Layer 9 of a small transformer language model trained on English Wikipedia (18 layers, counted from 0, width 96).
In attention head 0, each number of a token's query is one row of weights dot the token's vector x. The head spreads its attention over the tokens so far by the softmax of query dot key.

Query weights of the head. A number n stands for (n - 500) times 0.0019.
q0: 531 291 590 424 493 591 441 517 489 351 492 635 471 459 342 571 560 544 471 533 559 635 519 506 580 421 444 525 470 358 546 709 526 528 496 412 340 520 372 468 480 483 424 512 645 506 536 759 379 516 459 467 493 518 505 538 395 525 515 524 548 581 600 477 554 502 623 554 533 551 529 631 635 568 423 378 348 624 504 427 382 362 481 454 449 482 364 463 484 540 640 491 484 494 645 649
q1: 562 416 515 471 532 603 576 506 440 564 804 591 368 593 467 316 564 384 467 486 496 439 441 550 461 530 382 395 515 221 434 700 498 444 498 465 357 623 377 548 601 458 417 439 465 538 547 477 526 462 457 627 554 637 497 613 632 644 483 519 717 499 482 525 591 547 424 569 521 479 511 505 499 632 560 491 260 541 568 447 564 432 514 529 413 696 481 578 566 576 614 354 521 663 534 423
q2: 541 371 489 537 662 551 448 518 491 494 254 634 511 509 505 565 491 503 353 481 492 575 468 383 534 704 624 505 604 348 552 431 540 544 426 660 474 605 587 625 373 399 513 607 456 570 585 589 369 586 617 335 394 470 521 547 404 455 435 606 375 363 464 437 542 527 424 382 562 630 652 639 524 594 597 579 540 486 549 647 441 537 587 587 566 389 548 468 442 525 556 505 536 482 282 481
q3: 367 441 527 508 657 387 458 431 543 514 449 633 404 500 445 453 683 755 511 299 510 366 538 490 567 534 504 471 623 307 479 383 488 521 628 559 569 562 529 426 565 577 699 612 466 405 678 394 396 501 445 466 567 532 449 510 439 380 425 558 578 445 627 410 521 483 415 499 416 510 359 518 477 438 447 429 365 381 611 478 549 425 497 581 329 618 397 564 398 542 661 469 479 405 446 544
q4: 518 639 459 518 649 337 410 517 469 615 355 547 564 522 419 495 493 503 597 450 429 480 559 468 539 754 578 574 677 549 471 586 546 383 488 583 403 449 640 465 710 444 357 541 434 585 603 371 226 602 518 624 427 409 423 550 441 507 588 368 352 410 739 499 582 454 619 350 565 588 459 445 505 542 468 430 629 511 548 537 463 730 461 462 446 498 556 480 529 359 507 562 471 498 294 333
q5: 494 627 408 367 432 367 415 659 616 645 501 469 494 388 634 411 363 451 608 486 624 607 644 444 319 468 613 692 426 667 463 438 470 400 507 558 530 494 596 486 368 613 595 619 514 538 384 594 530 555 506 319 396 492 490 406 496 499 564 246 489 570 569 366 458 624 472 548 526 483 421 435 434 517 323 569 450 306 588 387 459 516 387 648 558 636 582 497 605 520 372 585 489 559 404 457
q6: 646 574 334 484 645 636 448 332 575 341 432 539 455 614 375 621 480 462 477 546 396 807 619 567 673 774 669 387 355 311 439 547 455 432 595 588 314 477 539 466 510 397 187 389 442 350 487 551 455 619 328 524 659 417 409 703 350 533 338 448 327 373 545 534 756 526 596 421 423 436 558 491 477 611 536 456 760 467 464 528 546 691 332 591 433 471 402 499 460 411 516 660 533 559 435 342
q7: 475 591 387 529 500 480 533 596 605 296 251 459 572 731 334 409 584 515 556 504 490 599 613 549 565 727 640 399 357 611 408 643 456 316 503 608 307 547 577 387 564 504 563 477 616 510 420 469 301 560 270 645 565 478 446 459 469 428 572 347 359 434 350 515 730 507 616 509 468 445 526 378 465 396 501 481 713 643 422 564 517 529 321 297 506 497 582 636 560 356 350 766 611 443 510 399
q8: 513 548 380 517 622 446 563 316 518 467 503 382 568 609 403 556 414 545 429 391 399 532 594 693 447 544 450 545 518 545 439 571 619 466 459 501 455 674 541 289 477 400 476 361 579 504 229 568 486 499 326 584 339 492 487 517 588 645 508 453 566 345 454 546 558 601 513 495 331 710 490 411 422 597 618 416 681 607 373 416 351 537 416 545 765 634 468 394 313 469 525 681 426 389 656 411
q9: 658 501 453 620 590 543 436 564 694 549 703 527 454 600 471 641 386 595 352 655 563 450 475 572 537 420 561 440 438 421 496 454 377 479 559 375 753 535 414 384 344 697 493 516 512 371 618 673 470 593 464 357 430 577 578 485 746 732 376 377 495 486 440 639 398 797 678 646 494 300 585 334 486 411 449 405 600 358 497 477 430 422 544 461 438 530 453 487 291 377 473 774 516 502 682 618
q10: 571 489 472 620 560 322 536 444 508 579 608 537 597 363 469 418 387 536 388 630 477 457 467 614 451 474 395 653 670 353 576 422 530 421 474 543 718 538 483 592 660 740 420 436 498 299 440 631 609 405 481 307 413 715 375 491 418 572 410 519 555 593 661 581 590 516 476 464 661 428 463 569 501 331 381 452 480 369 551 440 563 456 575 654 568 602 508 416 425 529 502 506 516 470 635 761
q11: 512 477 593 474 615 528 506 380 505 286 384 295 421 629 345 477 537 788 439 554 585 531 502 449 577 346 527 503 449 642 491 903 340 297 617 650 456 638 410 611 655 332 452 431 593 431 423 407 217 433 326 736 659 500 449 682 494 461 376 487 429 626 337 614 531 696 445 669 391 521 644 577 449 465 494 427 474 809 534 632 573 317 390 376 276 650 609 599 482 565 455 380 529 618 465 616
q12: 468 616 579 588 555 615 575 484 463 610 561 363 627 482 459 303 370 350 288 639 538 402 582 397 497 241 452 741 643 932 529 272 639 644 470 369 567 232 789 442 488 583 429 309 349 561 117 468 717 509 650 208 494 553 814 389 369 674 548 603 568 658 739 454 482 685 417 454 725 707 524 530 441 427 583 281 658 355 522 401 278 299 708 622 541 438 338 556 470 246 557 266 244 431 237 393
q13: 454 556 555 504 444 376 363 553 202 385 233 460 408 203 482 400 459 640 503 356 652 616 402 572 578 449 344 568 872 552 584 494 426 513 634 562 329 724 530 777 604 359 599 759 400 513 554 483 749 404 480 602 391 396 513 568 521 338 255 442 589 490 523 371 448 578 494 501 513 405 358 382 465 560 641 434 245 515 538 639 645 401 280 635 408 283 736 545 683 582 523 355 609 610 502 631
q14: 411 455 577 364 452 374 494 639 606 663 746 608 609 417 539 453 410 402 610 605 616 565 428 393 364 488 540 697 437 676 561 302 513 357 460 637 542 412 711 235 418 567 272 544 367 749 476 844 617 712 565 497 494 543 572 422 367 452 492 372 509 510 699 577 433 576 448 543 530 353 591 580 617 561 453 692 606 315 490 662 576 623 575 549 441 548 326 589 534 552 335 329 437 556 394 666
q15: 685 488 447 597 488 129 682 414 536 517 644 412 644 525 513 412 399 444 378 496 525 566 602 720 391 572 488 438 693 557 542 579 552 528 568 671 475 364 364 445 445 359 687 315 515 407 427 417 519 471 340 321 356 585 467 408 316 441 747 312 487 456 581 680 617 383 420 496 485 424 308 504 651 354 471 616 673 433 640 464 299 693 531 688 545 583 598 253 502 590 236 478 420 442 560 580
q16: 605 532 446 420 474 473 509 712 287 228 363 479 550 608 519 796 466 478 772 454 477 569 460 594 595 476 496 469 543 681 542 339 527 345 574 468 539 619 543 466 415 478 438 578 534 326 464 515 572 502 459 407 561 307 392 626 250 319 592 599 235 458 651 488 511 371 481 552 431 512 555 562 583 430 422 592 655 280 488 598 661 751 595 303 491 380 399 404 441 342 610 612 606 394 402 652
q17: 469 407 481 384 415 587 418 501 619 603 480 365 316 483 518 500 549 404 538 520 564 644 486 543 460 379 374 415 475 512 477 608 692 406 497 554 349 373 463 543 678 634 407 608 546 383 546 566 559 578 340 488 687 367 443 468 379 305 617 662 533 531 528 488 780 374 590 608 396 457 537 582 547 574 636 384 419 272 403 415 693 699 479 408 385 480 400 595 570 454 733 534 507 607 437 596
q18: 508 555 518 568 530 392 704 568 458 519 484 603 695 477 403 428 501 563 368 411 393 495 503 440 646 500 666 607 547 359 487 520 312 477 541 381 551 492 525 497 570 420 419 535 363 487 464 461 425 529 650 505 326 515 424 504 604 703 554 427 513 434 445 514 420 555 646 439 639 507 539 410 271 563 431 609 578 544 453 581 385 413 729 532 507 437 611 276 476 391 412 536 645 358 687 330
q19: 587 595 424 551 629 444 524 323 408 391 275 582 527 436 300 556 520 700 449 510 427 527 504 566 648 545 591 541 631 606 436 594 471 406 382 645 490 440 662 551 528 378 370 417 371 570 408 415 501 597 565 603 421 586 434 606 389 465 573 294 401 473 530 555 542 522 529 408 463 611 475 523 458 687 590 381 569 591 479 426 467 687 451 625 600 487 453 432 471 332 371 462 467 536 275 409
q20: 551 397 364 628 435 486 513 437 544 343 430 490 536 693 428 396 483 415 463 590 466 596 483 422 504 555 560 506 414 686 663 622 414 410 517 422 369 431 556 514 425 374 459 309 668 552 247 600 526 456 544 507 544 597 462 483 582 561 606 419 440 576 491 513 466 663 551 553 463 584 650 475 435 414 565 552 582 629 319 583 441 431 572 552 677 435 586 585 603 281 382 401 483 563 342 505
q21: 478 431 520 494 696 376 527 673 473 778 505 623 387 452 417 559 484 519 532 571 514 214 343 365 385 536 416 548 577 340 497 430 751 577 500 331 539 472 520 611 580 519 389 672 396 540 460 378 319 415 667 363 246 496 461 518 521 589 669 599 710 482 666 553 531 607 480 512 542 442 434 545 539 456 461 532 338 252 671 362 548 631 670 475 227 545 556 399 420 460 750 664 511 422 576 590
q22: 368 596 485 407 463 576 541 320 613 571 308 423 572 557 417 443 391 453 561 575 627 618 649 497 433 529 716 504 394 808 448 502 309 410 447 612 463 499 583 423 504 480 522 360 502 638 344 615 581 651 346 370 507 571 552 552 334 344 566 371 390 445 690 301 399 656 448 572 463 544 609 453 463 697 667 499 722 463 357 395 361 509 410 348 631 572 499 574 495 295 428 442 475 495 271 324
q23: 356 390 726 639 510 469 362 503 536 554 273 515 600 379 296 401 460 441 474 597 482 445 518 564 736 298 569 730 756 502 639 543 330 576 600 540 414 472 685 767 377 557 570 509 542 387 374 483 740 401 678 517 217 463 484 539 479 575 488 435 558 746 393 359 248 586 584 524 640 579 430 515 322 345 483 305 270 466 482 508 646 503 457 604 648 538 746 620 628 288 503 174 415 593 354 485
q24: 426 590 567 476 608 580 560 644 472 524 288 267 414 405 547 294 581 604 506 510 518 443 425 298 571 578 279 445 613 378 490 641 583 412 214 573 541 504 681 653 449 509 584 484 385 559 435 560 416 476 599 398 573 602 518 468 520 450 438 466 465 515 386 574 615 699 338 558 654 586 471 494 482 574 635 322 499 710 446 422 653 430 524 489 478 444 768 550 461 449 443 443 415 441 413 506
q25: 698 517 296 565 567 282 578 288 611 463 543 481 634 313 490 548 372 605 654 571 325 421 548 597 399 762 649 459 248 309 589 532 559 597 504 519 595 436 406 375 696 395 311 370 820 595 795 429 569 507 378 702 721 287 466 553 607 405 596 441 401 424 405 547 597 500 717 438 360 406 521 420 303 543 456 430 640 587 520 426 586 627 391 477 645 355 314 418 410 582 502 580 643 483 569 279
q26: 669 544 319 529 506 466 501 354 486 504 296 612 577 445 399 559 478 712 348 437 576 684 327 494 389 615 675 728 396 333 606 497 577 581 750 693 494 558 412 253 572 480 567 602 524 287 634 449 239 697 357 653 559 480 337 702 386 373 435 500 520 469 684 546 463 542 626 287 201 519 470 601 594 634 172 824 587 645 639 568 396 632 426 315 384 516 421 407 500 478 419 793 558 543 489 507
q27: 587 801 461 495 557 539 559 582 615 331 327 362 494 495 429 404 618 682 293 433 487 467 483 471 645 587 495 360 545 562 601 521 471 402 382 553 551 668 755 499 469 413 429 356 587 533 684 598 313 627 371 343 346 565 483 362 674 599 357 489 490 440 491 390 651 510 345 520 672 475 590 513 496 655 529 458 601 409 326 384 545 462 336 551 556 436 601 462 409 543 631 662 447 450 458 358
q28: 664 316 577 538 475 498 490 336 475 567 588 503 474 567 500 379 657 618 474 629 530 270 648 431 440 403 472 479 654 407 500 285 713 565 514 473 473 415 512 481 510 533 495 391 700 411 239 411 524 298 581 337 700 686 424 681 478 514 596 547 655 413 528 551 685 481 371 549 583 566 398 418 593 274 497 458 544 424 581 428 472 503 654 430 480 717 201 370 386 333 565 664 435 403 500 231
q29: 592 727 483 388 326 475 612 503 609 231 664 405 411 511 782 485 484 717 428 514 594 581 512 338 601 462 743 584 234 363 519 508 410 589 615 516 358 502 595 581 338 528 370 473 415 478 691 398 512 492 503 516 593 557 532 428 413 506 277 356 328 540 591 679 529 603 672 386 414 392 517 298 348 639 555 687 768 572 473 514 396 347 323 407 328 462 552 357 584 406 450 686 472 603 585 341
q30: 432 591 600 558 395 573 429 653 283 599 439 591 547 473 507 432 533 577 416 588 579 605 348 587 503 480 502 648 437 301 661 482 668 529 280 823 634 620 607 555 491 420 506 529 538 428 513 285 434 491 696 474 442 438 334 406 360 693 480 486 434 509 719 348 311 265 569 498 608 480 349 438 542 456 289 541 381 346 780 732 613 513 544 459 530 277 573 511 719 568 278 411 554 500 594 437
q31: 512 206 402 522 569 559 426 336 421 515 542 417 311 418 471 558 456 677 593 429 575 361 298 435 552 428 462 215 515 486 521 626 458 976 632 450 404 362 324 670 560 553 347 318 789 484 275 378 382 345 703 527 586 715 569 496 571 603 544 637 749 574 514 496 402 545 502 624 437 644 512 428 346 439 833 328 388 487 538 521 671 487 509 228 565 516 512 448 493 523 972 593 541 506 564 568

Each question shows a short text with each token's key, already scaled and adjusted for position as the last token sees it. A number n stands for (n - 500) times 0.0032.

Then comes the last token's vector x. A number n stands for (n - 500) times 0.0066.

0 "ells": 547 497 482 471 463 600 432 437 546 375 376 573 434 478 425 513 550 498 527 522 506 531 537 506 430 561 632 251 298 599 603 561
1 " them": 484 511 515 425 446 537 434 434 496 320 354 566 419 486 370 471 560 536 481 528 535 473 543 509 386 556 604 218 280 562 637 525
2 " it": 488 518 519 425 430 527 415 442 518 315 361 588 421 479 362 537 503 527 487 486 541 465 538 470 397 552 612 227 350 538 641 617
3 "'s": 478 437 487 425 462 506 446 416 543 362 354 584 378 449 346 477 482 511 515 503 521 473 531 477 369 616 611 230 253 525 533 538
4 " the": 465 473 491 463 451 498 476 438 557 420 376 549 346 398 430 431 455 464 510 499 504 475 557 497 344 639 602 267 253 498 556 548
5 " Sh": 410 477 529 489 482 578 450 399 496 450 457 526 367 509 475 541 434 419 529 457 480 538 487 503 447 546 552 369 362 563 515 497
6 "ug": 418 413 543 500 481 537 428 439 528 455 552 474 468 456 537 639 490 487 536 485 504 497 556 473 427 564 601 382 449 514 535 579
7 "s": 503 492 510 512 481 548 438 471 545 485 440 511 427 476 455 540 514 539 496 465 472 536 510 500 441 566 525 310 387 548 569 545
8 ".": 488 517 482 470 517 505 499 542 629 328 305 571 331 373 390 473 528 494 486 478 529 474 533 423 364 627 667 206 271 616 526 557
x: 506 370 575 323 488 596 624 585 493 505 450 598 375 543 502 584 457 493 477 423 404 656 393 604 354 738 596 589 556 441 434 557 576 562 610 460 448 538 474 470 477 411 650 565 535 418 539 343 545 516 459 863 548 449 503 226 485 620 495 631 444 644 565 274 445 544 345 449 450 469 548 577 241 619 600 563 568 598 611 437 412 622 384 426 561 402 453 524 398 397 385 461 498 399 510 483
To which token does the last token give the most attention? 8 "."

0 "ob": 538 541 502 369 387 574 338 360 433 336 438 491 515 517 452 492 535 541 498 532 582 463 554 603 416 456 493 224 383 572 666 624
1 "b": 493 488 516 382 416 558 380 391 469 348 428 485 470 543 421 486 477 581 516 478 556 488 502 559 405 491 503 277 358 588 557 610
2 "s": 440 484 474 414 452 586 410 435 531 386 387 515 461 489 422 481 515 476 504 499 493 492 540 537 393 538 556 212 318 577 611 564
3 ".": 468 471 495 457 516 487 505 494 581 316 296 561 340 392 378 457 481 508 507 522 502 467 524 445 348 642 666 203 249 626 548 544
4 " Edward": 569 418 511 453 490 545 425 467 556 484 422 550 411 475 474 517 570 521 595 504 539 561 505 534 389 550 578 344 325 545 511 603
5 " E": 456 420 513 499 470 498 461 469 528 483 439 538 358 489 476 527 524 512 543 498 529 533 527 514 399 535 626 352 361 600 613 531
6 "ver": 434 475 510 509 501 504 420 437 527 454 477 513 530 516 432 465 480 456 539 540 520 503 496 549 435 507 573 369 414 625 542 535
7 "ett": 482 503 518 484 480 578 452 418 502 479 421 477 485 419 504 538 538 488 538 546 530 565 504 521 413 540 483 347 384 530 573 527
8 " H": 556 522 492 549 476 514 484 471 532 427 434 522 282 528 468 539 489 468 544 469 438 534 506 428 360 620 633 368 316 574 592 520
x: 452 367 478 530 381 513 536 555 509 663 412 357 443 490 559 545 484 496 440 429 415 596 449 822 545 727 562 535 500 436 399 632 500 514 519 280 481 469 479 260 495 523 557 355 555 515 478 508 512 353 408 775 450 455 513 407 556 609 555 589 354 682 502 404 436 469 319 462 271 535 614 764 258 711 638 486 560 683 624 516 524 672 641 453 466 447 519 613 341 487 336 450 534 535 431 490
To which token does the last token give the most attention? 3 "."

0 " the": 550 509 508 467 463 473 495 431 550 393 359 555 342 408 407 428 507 545 514 539 526 473 556 500 323 649 618 230 231 515 563 547
1 " head": 474 572 544 461 488 475 385 507 618 508 484 510 425 425 466 606 428 607 521 535 550 492 513 506 378 581 586 396 386 520 549 602
2 ".": 488 493 501 492 552 480 528 545 619 352 325 555 298 361 401 482 512 511 515 525 496 480 526 395 345 673 689 219 278 610 508 550
3 " K": 568 466 544 450 457 487 542 479 561 452 419 480 251 519 441 527 537 588 529 446 511 472 504 468 333 564 598 339 339 625 503 490
4 "ate": 561 469 495 497 522 489 457 453 570 469 421 501 372 471 486 492 561 525 566 508 502 549 497 518 418 570 565 371 358 600 525 543
5 ",": 534 492 476 495 537 541 532 508 635 431 349 520 315 379 405 517 510 491 504 473 536 505 528 451 366 635 647 270 297 562 501 510
6 " who": 464 485 487 507 476 550 435 541 569 419 360 625 326 347 443 535 463 464 499 475 550 513 494 401 388 633 600 282 364 512 508 547
7 " had": 439 535 493 522 479 457 462 538 596 443 401 581 351 422 415 489 498 496 532 536 513 483 494 393 340 703 565 341 390 555 484 531
8 " a": 496 510 547 462 491 444 481 513 605 527 469 565 336 371 478 427 480 508 558 587 546 451 562 467 382 682 592 357 348 448 512 499
x: 351 453 486 464 484 443 461 476 496 699 425 404 343 500 572 561 512 497 453 527 294 877 406 828 536 695 581 481 524 361 380 621 484 484 456 363 509 344 509 348 496 475 628 457 493 521 451 381 530 323 299 826 413 403 436 337 582 522 459 489 466 649 509 328 456 561 438 483 502 538 662 563 393 507 607 660 586 744 564 461 460 591 452 414 522 502 665 510 466 505 446 531 500 458 545 544
Which token does the last token look at most, and with what share of its attention? 2 ".", with about 80%

0 " H": 551 501 517 467 447 480 512 433 519 344 337 553 308 493 406 425 489 553 490 522 501 497 517 499 353 661 658 261 229 583 596 518
1 "ort": 506 463 516 503 460 517 442 464 506 443 470 435 433 453 493 489 480 509 482 436 464 498 466 504 365 560 530 334 433 629 553 454
2 "on": 512 525 542 545 478 501 437 486 516 510 454 477 480 425 463 560 482 551 508 478 509 527 505 521 341 515 535 333 440 562 625 534
3 " as": 546 444 476 463 494 442 453 474 626 380 368 553 383 351 420 554 507 525 557 504 533 480 511 458 336 613 634 224 295 519 589 556
4 " Ro": 469 407 594 548 521 469 508 481 557 489 423 488 439 394 455 438 539 517 457 562 501 466 548 531 423 615 564 393 347 599 599 455
5 "aring": 461 532 459 504 501 488 475 447 535 508 433 522 401 446 421 522 533 467 530 527 453 513 464 443 355 589 546 327 360 628 554 557
6 " Ch": 520 567 527 576 516 525 486 438 530 456 461 468 401 458 581 524 427 481 532 509 446 559 518 458 422 641 608 417 350 682 580 383
7 "ick": 509 518 473 498 498 444 578 481 527 516 419 551 334 450 413 564 525 511 566 555 526 493 479 466 412 573 569 402 364 586 598 588
8 "en": 488 499 466 502 511 484 485 482 488 498 393 514 426 509 380 479 501 470 502 524 474 521 494 531 421 555 543 374 384 643 606 525
x: 422 328 540 487 388 540 521 451 438 584 496 561 261 491 495 543 541 516 523 632 192 601 452 667 402 699 598 547 515 429 477 456 356 524 524 382 504 522 521 270 530 541 624 435 593 569 541 381 614 750 391 788 545 439 360 317 545 600 479 560 400 735 593 565 571 455 423 430 373 495 621 810 374 707 740 416 437 490 537 505 342 557 391 436 495 424 633 457 429 399 509 527 427 411 524 433
Which token does the last token look at most, and with what share of its attention? 0 " H", with about 70%

0 "ark": 554 515 509 452 430 552 404 406 458 354 401 516 450 511 391 502 541 529 489 542 532 488 529 518 324 536 605 209 347 565 653 570
1 "er": 511 496 486 450 457 562 422 417 475 382 401 507 474 495 418 480 537 536 490 530 511 481 549 572 385 497 575 231 324 587 637 506
2 " joined": 557 444 535 531 512 429 430 480 611 443 420 548 410 350 405 507 436 545 543 558 542 476 524 513 345 590 548 299 311 436 434 556
3 " League": 553 473 484 441 500 515 451 449 540 446 436 511 389 492 490 455 481 495 482 501 521 495 566 511 428 574 575 313 356 601 522 542
4 " Two": 509 453 513 463 509 486 428 439 516 455 404 557 418 492 480 495 547 471 543 507 552 539 517 465 418 552 577 359 354 619 515 522
5 " side": 508 432 488 465 448 543 361 439 593 504 496 501 494 443 554 585 573 471 528 439 534 533 533 530 384 458 555 310 386 513 558 586
6 " Ro": 416 438 550 505 492 512 413 464 563 480 427 473 487 408 460 439 450 393 570 532 518 468 546 556 435 570 513 371 370 560 601 480
7 "ch": 470 506 495 521 517 565 484 432 571 474 444 472 375 539 459 526 492 497 499 525 454 492 515 479 391 607 573 399 346 646 552 496
8 "d": 554 510 442 559 527 558 471 463 513 487 433 496 399 512 447 583 494 468 489 489 466 560 480 519 400 538 545 394 399 630 531 474
x: 335 393 709 484 398 520 564 475 447 552 439 537 235 446 594 519 408 553 583 533 241 585 448 716 445 892 583 493 514 553 450 465 431 526 545 256 478 554 506 304 585 461 538 479 490 465 577 477 619 546 474 698 450 414 397 387 545 532 349 534 468 593 576 520 513 357 448 408 312 517 552 816 321 652 785 401 569 560 632 472 332 636 531 503 562 492 515 608 317 493 486 490 427 521 508 524
To which token does the last token give the most attention? 2 " joined"

0 " kill": 501 526 536 423 459 590 372 360 485 359 383 524 484 469 433 557 511 513 484 573 580 504 547 548 441 501 565 295 305 519 605 515
1 "s": 487 505 483 425 456 585 403 424 552 360 357 537 407 477 392 474 525 492 519 520 543 506 534 549 437 547 561 241 285 569 579 518
2 " him": 466 476 536 437 441 547 435 422 523 345 338 567 396 471 371 496 506 525 519 511 510 491 541 504 376 589 627 242 232 568 599 489
3 " off": 564 429 564 432 495 514 442 453 567 395 379 537 383 467 430 531 502 546 557 509 556 511 506 491 407 621 600 318 267 593 589 480
4 "-": 522 414 576 531 510 419 501 520 591 521 434 552 359 416 451 513 569 481 597 476 435 494 406 524 346 568 647 360 341 640 547 506
5 "sc": 424 497 494 503 489 556 465 464 520 471 508 512 398 410 570 593 517 435 512 477 464 514 524 498 409 592 566 375 382 600 577 552
6 "reen": 489 519 496 430 452 487 472 418 458 474 446 508 385 536 325 384 515 444 538 481 494 516 455 570 414 508 587 335 360 577 638 590
7 " once": 515 520 494 515 442 587 372 416 549 390 420 561 462 456 435 531 458 439 509 474 496 496 503 486 451 520 593 314 367 511 632 499
8 " he": 587 511 466 520 473 520 443 478 522 362 345 588 371 453 383 548 498 486 529 483 472 530 494 458 415 598 623 310 334 583 591 513
x: 390 383 572 359 414 564 586 512 506 686 468 502 324 564 593 596 528 600 492 428 494 674 406 640 390 741 594 508 529 448 450 548 536 546 523 225 507 563 462 444 417 503 586 476 533 479 540 414 545 380 229 836 529 443 351 425 670 568 526 459 367 531 496 313 419 436 407 474 425 432 696 792 263 497 711 498 540 675 626 510 443 553 498 441 447 572 550 565 464 445 414 494 486 327 516 483
To which token does the last token give the most attention? 2 " him"

0 "ic": 576 505 466 429 408 532 454 364 486 332 380 538 463 481 397 432 530 512 513 538 527 486 542 571 410 486 593 220 276 578 640 549
1 " in": 501 505 507 451 483 453 437 446 554 325 345 548 379 411 373 443 468 560 519 548 524 458 519 504 368 642 605 222 255 516 561 551
2 " the": 482 461 501 459 469 495 481 462 549 432 387 542 331 384 418 448 523 536 512 508 514 468 545 495 335 639 610 260 254 501 553 542
3 " s": 476 482 492 455 443 513 453 468 579 414 416 515 345 460 481 505 483 528 447 398 453 544 502 455 382 556 636 286 318 585 630 562
4 "ummer": 503 453 516 437 462 515 400 415 518 522 517 484 462 444 458 467 549 461 514 490 549 498 522 583 387 541 508 288 391 468 595 519
5 " of": 503 482 533 475 524 489 460 439 592 494 460 503 451 385 510 486 549 498 536 533 544 483 556 508 352 599 544 318 358 481 554 549
6 " 2007": 474 503 476 498 419 478 470 480 553 450 403 548 216 467 321 448 462 455 514 477 493 535 461 436 391 628 653 294 300 515 576 610
7 " after": 419 507 390 435 449 478 373 480 604 437 409 549 424 439 376 483 402 423 531 432 566 434 483 481 369 567 572 271 396 492 495 634
8 " being": 514 542 459 507 498 453 476 506 637 417 377 548 361 361 401 489 455 497 505 550 503 528 486 441 381 651 567 351 345 535 546 515
x: 498 432 508 305 522 486 525 582 496 686 397 444 389 469 574 617 627 514 455 514 237 758 399 683 455 734 615 568 503 458 466 478 489 550 529 330 622 509 434 490 448 492 543 543 501 449 557 408 460 391 411 865 548 332 325 408 546 469 449 414 453 643 495 356 573 418 451 464 423 461 737 568 336 459 787 456 501 678 624 491 356 596 430 428 598 465 570 599 401 459 379 559 577 354 530 440
Which token does the last token look at most, and with what share of its attention? 6 " 2007", with about 60%

0 "ist": 589 506 453 475 441 557 460 379 531 369 368 544 457 444 452 460 546 509 498 538 477 515 535 547 415 537 614 253 282 643 605 501
1 " a": 517 476 480 482 445 500 420 404 558 523 453 519 404 426 469 432 508 541 471 525 557 507 576 540 392 597 557 325 327 507 544 527
2 " man": 480 526 472 539 496 561 458 493 588 501 406 503 455 466 457 521 493 586 448 509 426 524 503 548 386 521 638 363 370 620 559 527
3 " who": 500 475 495 473 476 580 407 498 544 415 336 584 356 382 418 542 541 519 506 458 517 513 500 397 401 606 644 271 349 560 570 544
4 " he": 457 488 524 507 463 517 460 478 509 386 348 597 343 442 396 534 557 495 499 470 481 522 493 430 401 639 645 322 338 612 563 530
5 " though": 420 449 495 470 501 507 446 477 548 383 362 578 390 404 367 463 529 474 537 512 547 504 511 478 459 561 579 279 350 477 546 605
6 "t": 486 474 473 450 451 526 471 486 531 487 417 477 354 444 436 526 505 444 537 467 543 582 507 515 419 560 504 307 321 531 561 526
7 " was": 474 534 482 513 472 490 473 505 632 415 353 540 400 352 411 507 494 458 539 535 540 517 512 470 392 639 559 298 357 562 495 515
8 " having": 490 542 460 511 485 493 420 506 586 438 405 576 354 437 395 517 454 485 515 505 493 514 464 393 387 684 593 334 356 580 502 505
x: 488 466 474 361 487 510 597 448 500 657 483 461 414 501 537 563 569 597 495 573 312 801 412 708 469 712 596 491 528 448 478 536 527 563 512 333 567 562 425 536 475 545 671 481 546 541 547 360 459 489 358 868 564 451 276 394 612 488 433 481 341 655 462 362 447 446 393 447 364 546 696 614 301 501 588 540 550 591 611 550 282 526 455 414 596 327 548 477 458 344 504 544 549 359 450 428
Which two tokens does the last token look at most, in order? 4 " he", 8 " having"

0 "200": 553 518 495 464 422 476 478 423 458 348 381 555 271 544 332 477 506 530 524 534 528 568 480 455 365 610 680 267 298 581 580 604
1 "7": 535 486 469 465 454 487 492 450 472 329 392 568 307 519 387 463 544 523 482 508 510 533 516 489 329 572 717 242 315 590 635 550
2 ":": 470 478 501 463 503 477 520 465 584 346 347 557 369 422 403 477 524 549 515 531 497 488 534 505 346 608 651 207 234 552 576 475
3 " Black": 493 415 527 473 500 486 557 490 480 495 441 579 313 537 374 411 535 506 479 538 497 493 463 497 418 596 611 400 363 664 531 607
4 "b": 473 425 505 504 467 562 439 460 496 519 494 413 445 446 497 455 613 464 534 442 535 492 478 495 442 510 465 422 448 545 502 613
5 "urn": 464 466 548 515 472 549 412 449 481 555 492 430 456 471 466 479 536 515 553 512 518 565 506 526 351 541 502 377 447 520 588 582
6 " R": 498 491 559 513 455 478 468 442 531 491 469 460 339 520 490 474 456 461 531 481 498 523 506 510 365 546 566 347 367 551 599 535
7 "overs": 481 539 490 498 465 537 429 464 529 477 434 501 459 424 527 515 512 542 511 519 505 555 520 516 395 556 538 308 408 566 610 544
8 " /": 567 583 513 492 527 453 561 478 572 372 393 585 243 480 375 546 474 503 520 523 492 445 469 466 356 594 627 324 332 586 547 563
x: 448 386 530 391 504 494 487 487 537 592 393 407 404 492 569 585 424 525 582 601 329 716 495 765 483 745 551 588 464 479 465 588 538 510 587 309 586 497 548 423 556 501 641 498 426 409 455 513 445 534 319 836 516 453 456 299 338 654 551 425 381 595 522 354 442 435 483 471 376 495 512 671 411 594 704 612 626 636 635 615 351 630 542 451 446 507 488 527 281 462 437 348 451 383 487 444
Which token does the last token look at most, and with what share of its attention? 2 ":", with about 90%